Layer 3 of a small transformer language model trained on English Wikipedia (16 layers, counted from 0, width 64).
A neuron adds its activation times its output weights to the MLP's output. To switch it off is to set its activation to zero at one token and run the rest of the model.

Output weights of the MLP neurons that the questions are about. A number n stands for n times 0.0007.
n33: 135 -146 132 208 -74 -12 -34 -62 147 274 123 -80 -162 40 73 -181 -79 404 76 -38 113 65 62 78 -73 -42 -63 100 233 -68 64 -154 -132 82 315 -9 -136 21 181 25 -158 -57 -166 55 70 -125 88 320 -60 116 64 206 34 110 108 177 40 15 -196 45 -128 -172 54 -62
n34: 91 -106 -107 -160 159 -92 -136 -32 -36 28 -280 18 -12 -20 -279 46 25 26 130 -116 23 151 -1 478 -94 -21 -52 210 181 354 112 266 -171 -18 -2 -50 -130 -1 -107 81 62 -16 93 154 63 -15 201 25 10 -125 41 -48 -109 4 201 -12 -44 39 92 -42 110 111 67 -36
n36: 158 -153 191 84 137 -133 101 -198 -41 -9 46 -156 -92 -10 -67 226 131 71 130 139 6 -132 -75 -20 25 171 -7 -319 -178 -334 143 -127 -117 148 -22 53 129 36 -87 174 -90 -82 248 76 234 54 -178 -49 165 -69 -5 17 50 -133 -32 196 -96 -66 -149 7 -105 -22 43 -93
n46: -38 86 156 33 53 6 -77 15 -52 27 135 77 34 -18 35 -152 -41 235 26 -55 186 104 137 48 38 -161 -85 92 196 -19 -43 50 -65 -205 236 -85 -60 138 -40 70 -31 -30 -21 206 -122 193 -92 56 94 6 126 234 5 67 51 273 -25 87 -233 134 -29 157 18 29
n60: 245 205 110 57 -104 65 53 -170 26 128 -313 87 -188 -51 -169 163 49 147 72 281 88 -158 -65 226 56 -51 170 44 89 -69 84 23 126 -29 -185 229 75 -44 32 92 97 -364 96 -69 -16 8 135 207 17 -70 166 236 32 -144 -75 48 -65 114 -199 -66 -121 -79 -3 107
n64: 226 10 -162 -79 -64 366 62 32 -158 -85 223 94 68 -74 -20 -5 -24 -300 161 8 28 193 2 283 103 -77 90 -160 -264 248 28 113 125 -64 -122 134 158 6 65 -261 -131 51 100 0 33 257 -18 -77 -48 24 -157 -115 78 118 -8 -169 -10 23 -118 -32 103 116 -139 -162
n89: 24 -271 132 -81 133 14 30 -199 121 260 -132 107 -47 -106 -157 144 -55 210 -99 -118 -151 -11 -141 -17 37 -179 -16 215 110 5 81 52 112 -216 -29 -206 111 324 52 -104 21 -216 58 50 3 -57 -192 185 -75 89 161 -116 -70 332 28 5 -37 203 38 -34 122 165 31 80
n98: 171 15 69 -11 8 176 -49 234 160 -85 22 57 76 77 109 -263 100 -307 -49 -209 62 58 -40 -74 -122 245 -78 -157 -133 -246 110 -77 23 -134 -10 -167 53 49 -162 98 -17 -134 142 76 -71 -159 -67 6 -70 96 -96 249 197 -8 -251 -260 243 90 68 152 105 113 167 57
n105: 135 173 -102 -190 -77 108 -74 116 173 279 -180 114 -181 -74 58 49 108 193 -89 136 219 -179 -224 -84 -20 65 -130 -147 34 101 110 -82 -222 51 92 -46 -34 -247 -88 -13 33 -32 -71 -157 183 -102 232 138 91 41 -49 1 -96 58 33 185 -216 225 27 -94 -200 -48 34 57
n111: -108 -77 85 -153 -203 40 62 196 169 -77 -272 -48 -21 -123 24 -103 16 -198 20 -91 -72 189 112 25 82 62 -18 281 -20 26 -24 -50 114 -127 -455 -82 -98 53 -152 98 -117 -190 159 -16 -177 -14 114 57 43 217 239 200 -398 95 4 -132 -174 34 -169 -23 108 79 166 11
n131: -17 -10 -3 -238 -26 1 70 387 209 72 38 92 -1 325 104 -64 94 -74 54 -7 -19 -188 -156 121 13 99 -111 43 -203 39 117 -121 59 -55 -117 -120 281 -76 141 193 16 142 -4 74 -229 181 3 -3 -233 76 -50 49 -37 15 48 211 -143 2 -83 -49 321 216 -86 84
n138: 223 -32 -161 31 -144 -103 -88 -57 87 26 -118 23 -86 175 8 -38 138 -92 25 -65 224 53 229 -344 319 243 143 -206 -89 -129 -87 44 87 116 89 -17 -42 -107 180 23 -96 -22 44 94 -140 22 -148 18 212 -96 -157 17 -285 -37 47 -49 -15 -185 179 -40 137 112 30 -149
n143: 97 -82 106 -60 -79 -130 -30 -254 59 31 -111 95 -252 87 139 -59 -23 -53 161 -202 181 -67 -36 22 -147 50 -102 -63 -54 -6 -60 149 62 -117 -215 44 72 45 -177 4 -143 -253 -168 0 133 -119 127 79 73 -80 -55 72 -54 105 -44 -395 107 131 -119 -122 -12 -126 398 176
n157: -32 -5 10 238 -79 -189 -56 -38 -45 95 90 -120 142 35 -296 71 -84 43 99 -45 18 -16 91 -61 -15 -147 -47 -195 72 -41 90 101 -273 135 -199 -32 94 219 141 66 -67 63 13 -47 180 63 -191 -108 -167 104 351 36 157 114 -46 -135 55 100 140 -111 -27 -358 -23 -113
n166: -142 92 120 -180 -101 31 179 -157 -132 105 -97 145 -143 46 191 74 106 -111 70 -112 -338 -158 161 -204 29 62 203 -56 44 -167 137 -16 -191 -3 27 72 -88 115 185 326 222 76 -140 -57 -221 -25 -253 70 75 -69 66 213 110 -56 31 80 8 -176 -25 113 -119 -232 -127 36
n175: 10 28 -96 301 -63 17 -47 2 147 -85 -64 -83 -130 -164 26 -254 38 -59 44 20 72 -88 -77 292 190 16 10 203 180 9 -102 138 198 -137 -245 43 -150 -232 -27 103 -131 132 5 124 -124 163 -100 -207 44 -16 75 252 174 -112 145 112 47 -14 -55 -99 -62 14 336 38

Each question names a token from some text and the token that comes next. It shows the activations a of the neurons there, in the order above. A number n stands for n times 0.0046.

Then comes g, the gradient of the next token's log-probability with respect to the MLP's output, scaled to length 1. A neuron's effect is roughly proportional to its activation times (output weights . g). A number n stands for n times 0.0011.

"us", then ","
a: -4 -2 -24 25 -299 -3 -9 37 16 120 -35 48 68 201 46 17
g: -121 -72 -74 91 -72 119 -1 9 163 -121 35 73 16 46 -54 -49 -296 -38 -8 53 -58 -88 43 -104 145 19 -52 19 -296 -58 20 15 177 161 14 100 -67 113 123 -201 -58 -84 97 5 -12 12 -70 -121 11 158 91 -253 30 -16 62 102 192 298 94 14 19 -102 -197 -97
Which neuron, switched off, lowers the next token's probability most? n60

" child", then " of"
a: -15 -66 12 -1 -1 49 106 -21 3 -12 -23 -5 4 -48 3 16
g: -32 -75 -95 -27 155 127 -136 -123 -118 189 -193 -58 -108 -59 -123 109 61 20 98 -55 4 220 -57 80 48 -54 -6 -37 230 -91 -63 -2 -42 -168 -76 -176 158 -194 -62 52 -58 49 -113 -10 8 -31 18 62 -316 -34 0 72 29 -15 128 -138 -101 39 167 -197 -273 38 20 -15
Which neuron, switched off, raises the next token's probability most? n34

"ously", then " King"
a: 42 49 64 -24 -65 14 -56 2 -6 -3 228 -3 -137 20 -17 -2
g: 76 113 83 -189 90 98 70 -72 -64 -111 12 -13 -77 -253 -34 124 44 -142 -14 12 35 56 -279 -67 -46 -76 -183 23 -37 -31 -45 108 104 -177 -60 -44 -21 -105 34 -26 -35 -7 164 118 -224 55 77 -144 28 152 -123 191 211 127 92 124 -224 -73 58 113 12 94 54 -203
Which neuron, switched off, lowers the next token's probability most? n131

" government", then "al"
a: -30 -7 18 -2 17 -17 -22 -35 -51 10 -66 60 2 0 2 18
g: -91 30 -143 -5 120 -184 113 10 186 -76 24 30 -16 -110 -59 115 -42 142 57 158 -48 110 132 -53 64 -129 34 -1 19 -293 -61 -123 84 50 9 6 -184 -66 -54 -181 116 112 100 -123 25 6 -174 -162 163 281 10 -91 105 102 105 94 209 -57 -64 135 -102 -18 -163 8
Which neuron, switched off, lowers the next token's probability most? n131

"-", then "Pri"
a: -96 46 150 -9 -3 34 45 65 -53 -4 -25 72 -19 -48 23 4
g: -89 258 26 -95 98 25 -46 52 -184 -65 7 -110 85 -181 -265 -37 34 -148 -139 58 48 157 18 91 -89 37 17 124 -122 127 7 -63 -47 -105 65 -149 200 -46 286 78 74 -115 28 -204 34 2 -101 -29 -10 -52 -46 -51 68 76 102 -74 -89 -7 8 29 -295 -176 -44 137
Which neuron, switched off, lowers the next token's probability most? n33

" oldest", then " man"
a: 3 45 25 -19 -39 26 5 -3 2 -18 -81 -30 -313 146 103 15
g: 156 91 -98 109 -201 250 49 215 -134 20 -155 -155 -55 67 -84 -11 -97 27 -126 65 -101 -80 -113 46 -83 97 75 3 53 -22 170 241 65 -52 -144 172 -197 204 70 -170 12 -97 14 5 -202 -23 -29 -195 -102 135 8 -43 -72 -31 -58 80 103 71 147 -3 107 -18 50 84
Which neuron, switched off, lowers the next token's probability most? n143

" was", then " post"
a: 49 -222 -17 -6 -22 94 18 15 2 97 -15 104 15 9 -13 -31
g: -37 69 3 -49 22 -62 -111 145 -322 98 -169 128 45 14 143 58 65 83 -68 -208 -37 57 -17 32 -59 -81 -97 3 -109 196 70 -136 29 4 -6 -9 -284 63 -52 -60 11 -177 -307 131 98 -72 -95 8 63 169 97 34 34 71 -56 146 -76 45 8 -240 135 -16 146 -25
Which neuron, switched off, raises the next token's probability most? n34

"town", then "."
a: -13 -4 93 -4 -191 55 1 -24 4 33 -11 30 -17 13 14 50
g: -5 -172 -127 8 -46 79 7 115 -55 14 -177 78 -97 -35 296 -285 -25 20 52 52 -2 181 153 46 -39 128 -91 83 149 35 127 18 -128 -90 -76 35 11 -21 21 -116 119 -89 -183 28 -38 87 -25 229 -57 -50 -64 41 105 -106 243 -37 245 -5 -7 2 108 127 -122 -200
Which neuron, switched off, raises the next token's probability most? n36

",", then " Ireland"
a: 49 5 2 43 -26 -13 -5 8 10 6 -1 3 -26 -28 11 30
g: -251 134 25 -113 83 126 256 24 48 -226 -41 -27 -178 159 -32 -75 66 100 24 8 41 4 -59 42 -103 239 -128 138 -19 -55 -98 39 117 -71 72 166 -11 -97 109 167 -46 -28 130 145 -55 -58 26 43 134 -160 -123 -29 20 -41 95 -53 -27 192 -257 149 -91 98 -4 -128
Which neuron, switched off, lowers the next token's probability most? n157

" qu", then "een"
a: -3 5 9 22 -39 5 -1 -17 125 35 77 7 -43 108 6 -50
g: 2 69 80 -31 -164 71 4 -274 -24 -2 -75 101 -78 67 -20 2 228 182 -13 24 -67 -10 109 -12 111 14 -61 -103 -43 44 170 255 -112 -64 -30 105 -122 -65 -105 -64 18 -36 197 -260 9 -52 155 -74 -144 -50 -36 114 -153 70 -176 4 -230 -98 11 -9 112 -93 256 -61
Which two neurons, each switched off alone, lower its probability most, in order? n105, n111

"ach", then "y"
a: 11 -81 80 33 50 0 28 -4 10 22 -67 14 -16 -12 -11 -105
g: -236 127 57 -330 -82 28 -96 2 129 4 81 10 61 29 108 101 41 -61 71 130 107 19 12 -188 178 296 -46 -129 35 -213 25 2 -137 54 -4 -32 -121 -39 127 17 27 56 60 -104 120 -124 9 -196 -83 -29 -130 -162 14 -83 -68 115 -38 4 167 42 -5 -158 -183 96
Which two neurons, each switched off alone, lower its probability most, in order? n175, n34

"erc", then "e"
a: -54 -74 -40 28 27 -15 37 -91 6 -69 2 44 -29 -8 -30 24
g: 81 -179 97 -125 79 25 259 -152 -1 97 -74 -32 -111 -97 189 54 52 121 -87 -173 39 113 -42 1 105 30 13 56 139 -154 43 -42 310 246 48 0 -39 174 -65 55 234 63 31 99 -137 34 -171 -7 -149 57 -139 49 -24 198 62 -52 -96 35 -111 14 8 -51 -146 3
Which two neurons, each switched off alone, lower its probability most, in order? n89, n34

" l", then "ice"
a: -3 -36 -5 8 -85 11 -11 42 80 -129 -62 53 -4 20 0 -32
g: 68 -121 -175 -209 226 21 273 87 -46 34 38 -125 -15 -9 -207 -33 80 117 -119 -40 4 -139 -39 21 119 29 72 -3 -100 57 -128 59 -40 -62 -13 -96 130 208 -137 100 30 -17 7 -40 58 -250 -195 158 132 182 124 -27 -46 -20 51 -19 127 16 11 72 246 127 -71 -119
Which neuron, switched off, raises the next token's probability most? n111

" scholar", then "ship"
a: 4 -8 55 63 -62 -25 20 -50 -52 -20 -25 -24 -2 -17 -27 31
g: -201 -7 72 -37 -32 35 22 70 -39 95 -148 -38 94 159 16 30 -68 -251 15 -189 -55 -159 2 -192 103 -77 -130 92 102 33 133 -108 154 219 -60 112 -70 79 -128 193 53 34 -67 91 137 -1 74 -132 14 74 2 13 149 -183 -54 -69 -6 262 300 102 1 -7 24 -39
Which neuron, switched off, raises the next token's probability most? n46

".", then " It"
a: -1 -45 -10 51 -17 -2 -37 22 4 13 20 -2 -8 -320 2 28
g: -16 60 -153 -140 100 63 158 190 117 -90 141 -187 156 114 60 -127 116 164 125 -37 -61 30 -24 142 30 -20 155 227 45 16 -16 36 -255 -108 -49 64 58 -72 -47 15 -19 -131 -157 89 25 -41 -5 99 296 -141 89 -275 85 41 -52 65 18 80 -79 84 86 108 34 59
Which neuron, switched off, lowers the next token's probability most? n157

",", then " Lady"
a: 22 -21 0 88 -2 18 -10 44 -31 -4 -3 -1 -57 -119 0 -33
g: -87 -198 26 -93 1 57 131 -39 -1 -88 92 -63 -93 37 -215 -58 88 9 -60 -128 133 95 -66 -31 127 93 -3 140 -147 -110 -94 92 36 11 -54 57 111 -97 -4 232 -320 67 3 354 -46 116 -96 -39 74 12 -22 8 -23 44 -36 110 -205 -90 -6 223 -101 67 -109 -150
Which two neurons, each switched off alone, lower its probability most, in order? n46, n157

" and", then " service"
a: 29 -3 -14 102 26 -12 -32 -62 14 -37 5 -104 2 76 3 43
g: -235 178 -102 -129 122 61 -75 74 -202 -154 76 -3 -14 11 74 37 -166 -14 -85 -75 91 -14 -163 -154 -27 -112 -42 118 -54 19 -127 75 82 33 -50 -98 66 49 115 172 -49 -117 -57 -39 181 37 83 152 260 -32 8 -144 -138 143 -156 -121 -136 223 -20 99 -162 98 125 -15
Which neuron, switched off, lowers the next token's probability most? n138

" in", then " Northern"
a: -18 37 -13 -16 73 42 42 -164 10 -209 -25 -56 46 41 -36 -5
g: 101 -163 77 -52 -123 55 87 50 42 -133 -57 60 16 129 14 130 -301 106 160 102 -88 168 -201 -67 179 -76 182 48 31 38 -37 -146 -29 -3 -35 -174 50 -18 -21 71 -24 37 82 10 -158 138 14 -116 5 33 -40 -68 29 119 313 27 -25 -3 -144 70 -174 92 241 155
Which neuron, switched off, raises the next token's probability most? n111

" ID", then "A"
a: 40 50 126 -5 1 20 -45 -32 -24 -3 -3 1 -3 -67 69 -109
g: 146 183 273 6 15 28 -166 -181 -42 22 -24 -142 79 168 -237 155 32 -59 -75 -102 -98 185 -57 -14 -72 -75 -7 -27 -23 38 -64 45 -13 -261 130 -31 24 -118 63 -144 -108 130 171 41 25 128 123 -85 -104 -55 -94 -197 50 89 -153 12 -157 33 62 -193 -58 19 5 142
Which neuron, switched off, lowers the next token's probability most? n175

" as", then " an"
a: -24 111 -13 24 -8 22 15 53 18 -67 -5 203 -25 39 -52 36
g: -124 12 -32 -95 22 124 -9 -26 304 72 193 -2 -163 -139 -180 160 -122 -55 -94 -68 -47 2 -92 110 -41 -91 -70 140 -140 30 147 135 107 109 60 33 -89 -86 -115 -104 48 54 -55 64 180 23 -18 169 104 43 -74 120 3 -166 30 64 -94 133 -78 -10 -139 346 131 37
Which neuron, switched off, raises the next token's probability most? n138

" the", then " Irish"
a: -7 39 -44 4 -24 11 -4 45 75 43 21 21 38 -7 -105 8
g: 154 35 -68 -194 -126 64 53 -124 -151 -149 141 61 -10 16 -146 -127 -162 -46 128 -61 -35 18 -22 -50 -178 104 299 1 -158 -57 19 127 129 96 -54 -68 52 22 194 106 -39 39 272 0 -7 56 39 38 -198 22 -120 -111 -173 25 18 -169 -49 86 -102 187 -147 41 110 -12
Which neuron, switched off, raises the next token's probability most? n105

"fa", then "st"
a: 70 -126 -40 20 -39 -23 -2 13 -392 35 115 -20 -22 26 -29 18
g: 244 -147 -47 -205 21 -52 -110 -174 -81 -99 -197 66 0 76 -94 -94 -82 14 -119 -115 157 -191 -67 -16 2 4 137 -135 105 -100 28 -76 207 21 -210 -41 -35 41 -7 -36 27 -54 120 -89 -7 145 119 -168 -210 161 16 -3 105 -27 -165 -31 25 -175 -25 36 140 234 70 -49
Which two neurons, each switched off alone, lower its probability most, in order? n105, n131

" his", then " mother"
a: 28 20 -23 6 -34 -3 7 40 58 77 0 -80 16 35 339 6
g: 21 -99 -16 -5 -144 209 211 57 36 42 91 -65 60 -57 -160 -45 230 -46 52 -35 135 2 -356 -64 51 -56 106 42 93 -104 247 281 -120 -18 29 -75 13 184 19 -3 -53 123 18 90 -35 -30 -93 -23 313 -16 -87 90 58 41 -51 2 118 113 -91 -31 -82 -46 -46 79
Which neuron, switched off, lowers the next token's probability most? n166

"isc", then "op"
a: -39 -82 59 -43 16 5 -14 -10 -22 0 -24 -10 -47 1 7 20
g: 140 -80 -76 71 56 -66 -58 68 -93 -177 227 54 -144 84 73 -112 4 215 25 -46 121 -44 14 -91 4 -13 118 0 -34 77 -73 -92 -81 -83 143 105 -95 -153 79 190 76 -21 -6 131 -4 4 -69 194 -76 -218 -45 -104 220 23 -252 40 174 -228 -130 211 101 14 -42 -56
Which neuron, switched off, lowers the next token's probability most? n34

";", then " this"
a: 20 -26 67 130 -4 3 -14 43 12 18 7 36 54 -12 2 14
g: -33 210 -92 96 34 152 50 30 -41 -111 206 190 -96 -68 161 295 48 -35 -65 -89 130 12 -53 20 147 -43 -71 45 190 -118 -32 183 -4 80 14 20 -26 73 -112 43 115 -113 -164 107 -170 206 46 209 155 86 22 16 157 -42 160 -65 -65 9 95 24 141 108 -122 89
Which neuron, switched off, lowers the next token's probability most? n46

" Irish", then " services"
a: -37 -28 -6 6 -1 -28 15 -30 32 52 -1 7 -249 -20 15 1
g: -207 34 61 35 -92 -37 -157 213 -114 20 26 12 -164 -76 -250 -96 -97 -53 -196 -11 136 -98 108 6 76 116 36 141 -71 -238 -173 162 97 13 -223 92 -56 143 214 -61 58 -133 -116 -2 176 -35 -80 16 -66 103 -82 -40 128 -52 -63 27 65 125 -46 83 138 -109 86 39
Which neuron, switched off, raises the next token's probability most? n143

"gu", then "ile"
a: -3 -48 -1 -97 6 8 38 -10 119 -85 33 13 -77 34 0 -38
g: 12 98 105 6 110 -6 -468 6 -84 -49 84 89 96 6 -53 -73 -92 123 119 34 -188 122 21 29 83 119 13 33 50 45 34 74 -272 173 -59 32 -103 115 108 41 -128 32 -10 -153 87 -157 -119 -152 51 -66 -88 -130 133 -143 -59 129 -93 -13 53 141 -113 -132 27 -31
Which neuron, switched off, lowers the next token's probability most? n111

"ed", then " by"
a: 23 93 62 5 -14 -1 -20 14 -6 -1 -2 -80 1 3 26 -8
g: 77 -56 -24 43 -39 -20 123 -46 -52 -6 26 44 169 181 178 19 208 34 -3 -130 -221 -84 115 167 -10 -85 273 -122 111 -110 -93 -44 60 -260 274 11 -50 86 49 63 -6 177 -21 -100 -36 -120 -40 -53 -196 57 185 -21 -76 -65 23 31 81 145 110 -80 -175 79 106 27
Which neuron, switched off, raises the next token's probability most? n34

"e", then " at"
a: -35 -45 19 -5 17 -19 -38 -24 -35 -89 -21 51 -69 -58 -3 0
g: -110 -99 54 9 -144 -18 -16 131 84 -3 -28 -132 117 111 9 -87 187 -162 99 -91 70 106 212 -137 125 269 -39 -24 -73 156 -10 -241 -12 -96 -27 -161 65 72 92 -33 -93 210 0 -41 161 118 -133 -88 -27 85 -4 -109 -92 -107 -73 -101 -30 286 109 -175 -28 43 -48 -84
Which neuron, switched off, raises the next token's probability most? n111

"les", then " Bre"
a: 40 -57 -13 17 38 -31 -1 -30 30 -45 -97 30 -3 -47 13 3
g: 46 64 106 -41 -15 77 -120 -298 -87 -84 280 129 -6 -82 -140 269 -44 -126 -18 -16 -161 -43 -95 38 -172 -166 34 -34 -59 -43 2 -94 40 39 55 -36 -45 -36 -109 -143 18 153 28 168 -100 48 58 69 -36 101 -9 1 270 239 29 -128 -36 -102 37 105 -217 -114 3 -2
Which two neurons, each switched off alone, lower its probability most, in order? n131, n111

"ria", then "ge"
a: -95 -48 -63 -23 1 29 -49 -8 76 -23 17 41 1 7 -21 -4
g: -19 157 35 -27 -163 87 102 44 -36 -50 -2 -98 69 -3 142 -18 -4 22 -159 3 36 -205 148 -98 107 -42 -52 -95 76 -258 -180 70 -114 -75 -87 -121 -37 -74 262 -184 169 19 134 -70 82 -146 -8 -182 -27 211 -181 -99 -42 70 -52 -108 142 238 125 71 -23 18 -97 11
Which two neurons, each switched off alone, lower its probability most, in order? n34, n33

" which", then " were"
a: -34 64 -8 -65 -42 28 30 -1 -4 30 1 242 -5 45 4 39
g: 7 60 -143 73 172 -249 229 -15 -36 -59 133 -13 161 -61 141 -108 -128 -87 17 19 151 16 253 -39 24 -62 9 84 192 114 3 -79 -40 -69 2 -7 39 -70 -30 100 -265 -122 -87 -144 63 37 36 -17 20 -123 -156 -27 -151 205 -62 12 -41 83 -271 50 79 -122 -164 -44
Which neuron, switched off, raises the next token's probability most? n46

" in", then " mo"
a: -13 -2 -10 17 41 53 12 -350 0 12 -9 234 8 8 -45 -4
g: 98 106 78 -91 -76 25 -137 -27 50 16 -153 -58 108 -8 33 60 81 -28 50 -14 217 -44 -58 -66 291 88 -32 148 172 -119 -13 124 -196 -3 92 128 -172 -5 121 -48 126 -26 145 -115 169 -61 182 -44 -72 59 25 95 -100 180 -14 25 -290 -223 8 -82 87 -181 -87 10
Which two neurons, each switched off alone, lower its probability most, in order? n98, n138

" by", then " his"
a: 46 -80 14 64 -23 -289 4 22 4 -436 9 -195 1 -102 -35 38
g: -8 8 -158 -44 111 233 -102 -87 -153 -195 -36 18 167 -199 -11 78 59 21 -253 -103 138 105 67 100 -48 68 66 -18 -55 -6 -121 179 -56 112 167 39 -86 -244 -8 -5 145 -43 9 1 -108 93 -117 45 61 -120 -8 -13 162 -219 -111 37 192 -5 6 -256 109 53 21 13
Which neuron, switched off, lowers the next token's probability most? n111

"D", then "aly"
a: 70 -25 -4 -7 -12 40 -43 63 29 84 16 3 -29 93 44 -66
g: 22 -27 -58 21 232 163 62 92 17 -58 211 -99 19 153 -138 -99 26 340 -31 35 39 -14 138 -19 -87 -154 -145 26 -53 62 -25 -220 117 -117 -57 -116 -231 -126 -57 -18 -77 132 -39 -52 196 12 14 -23 184 -57 92 77 -28 -37 31 -52 215 -2 77 29 -47 -58 -267 -3
Which neuron, switched off, raises the next token's probability most? n111

"\n\n", then "D"
a: -28 5 76 3 7 33 26 34 -21 -55 -50 -3 -1 -34 -33 -55
g: -26 3 -5 160 35 -25 3 -112 -155 52 -225 33 234 95 41 156 12 -214 53 -325 -6 -92 6 -46 -195 65 10 -10 -156 -153 111 -17 174 155 47 20 53 46 78 -85 -172 0 209 -43 -27 -53 2 142 -225 87 83 -1 -31 257 -37 -107 -71 -57 38 51 -50 -65 -102 41
Which neuron, switched off, lowers the next token's probability most? n175

"rat", then "ic"
a: 8 -49 -9 2 -8 15 -245 6 -6 111 0 -75 -16 -11 -4 87
g: -33 72 -34 -100 -87 -18 -59 -45 32 75 145 -102 -50 117 57 59 68 -129 -97 116 252 -93 -36 -110 206 85 75 -18 -85 -233 173 -82 71 25 -35 -158 -117 22 93 -56 181 72 15 119 -96 -94 -14 -266 178 106 38 -129 8 -29 -164 42 165 -80 -69 189 108 -21 -187 201
Which two neurons, each switched off alone, lower its probability most, in order? n89, n34

" study", then "ing"
a: -16 56 -3 -7 -23 17 -1 -16 -59 -6 -92 19 -11 -75 -28 5
g: -6 -3 68 -106 -23 -151 70 -112 170 -13 -1 184 123 -26 11 143 -144 -99 103 -9 -101 -117 118 -76 175 -133 216 54 -121 -133 -19 18 76 188 99 71 -111 -35 -91 22 102 168 58 217 -176 -168 -133 -211 -157 -59 -100 -137 16 -11 -94 164 210 -93 -71 116 -18 2 39 10
Which neuron, switched off, lowers the next token's probability most? n105

",", then " Yi"
a: 22 33 96 117 2 6 -31 44 0 -80 31 -144 14 2 -32 76
g: -63 86 149 -43 91 -192 -167 -106 -231 209 63 67 41 -68 -168 75 -218 -84 46 43 -96 98 -123 85 24 169 34 95 65 6 22 -35 112 139 84 -85 -106 174 -92 -36 -45 248 -20 80 39 -95 92 -164 150 -110 -77 -26 109 157 -14 9 -9 62 -131 -62 -128 -30 159 239
Which neuron, switched off, lowers the next token's probability most? n138

" cost", then "s"
a: -48 -20 -20 6 -24 -19 -9 8 7 5 -9 -34 27 -1 -6 7
g: -53 12 -45 -83 176 -234 -40 112 106 -60 -117 101 59 75 -242 175 -44 -44 18 28 23 -54 206 -83 148 138 19 30 -5 139 -68 20 256 69 37 25 146 66 -86 -84 -59 137 246 -85 33 163 93 -47 -137 46 113 -63 -156 -133 -31 -68 246 -135 42 53 91 -46 -15 -183
Which neuron, switched off, lowers the next token's probability most? n33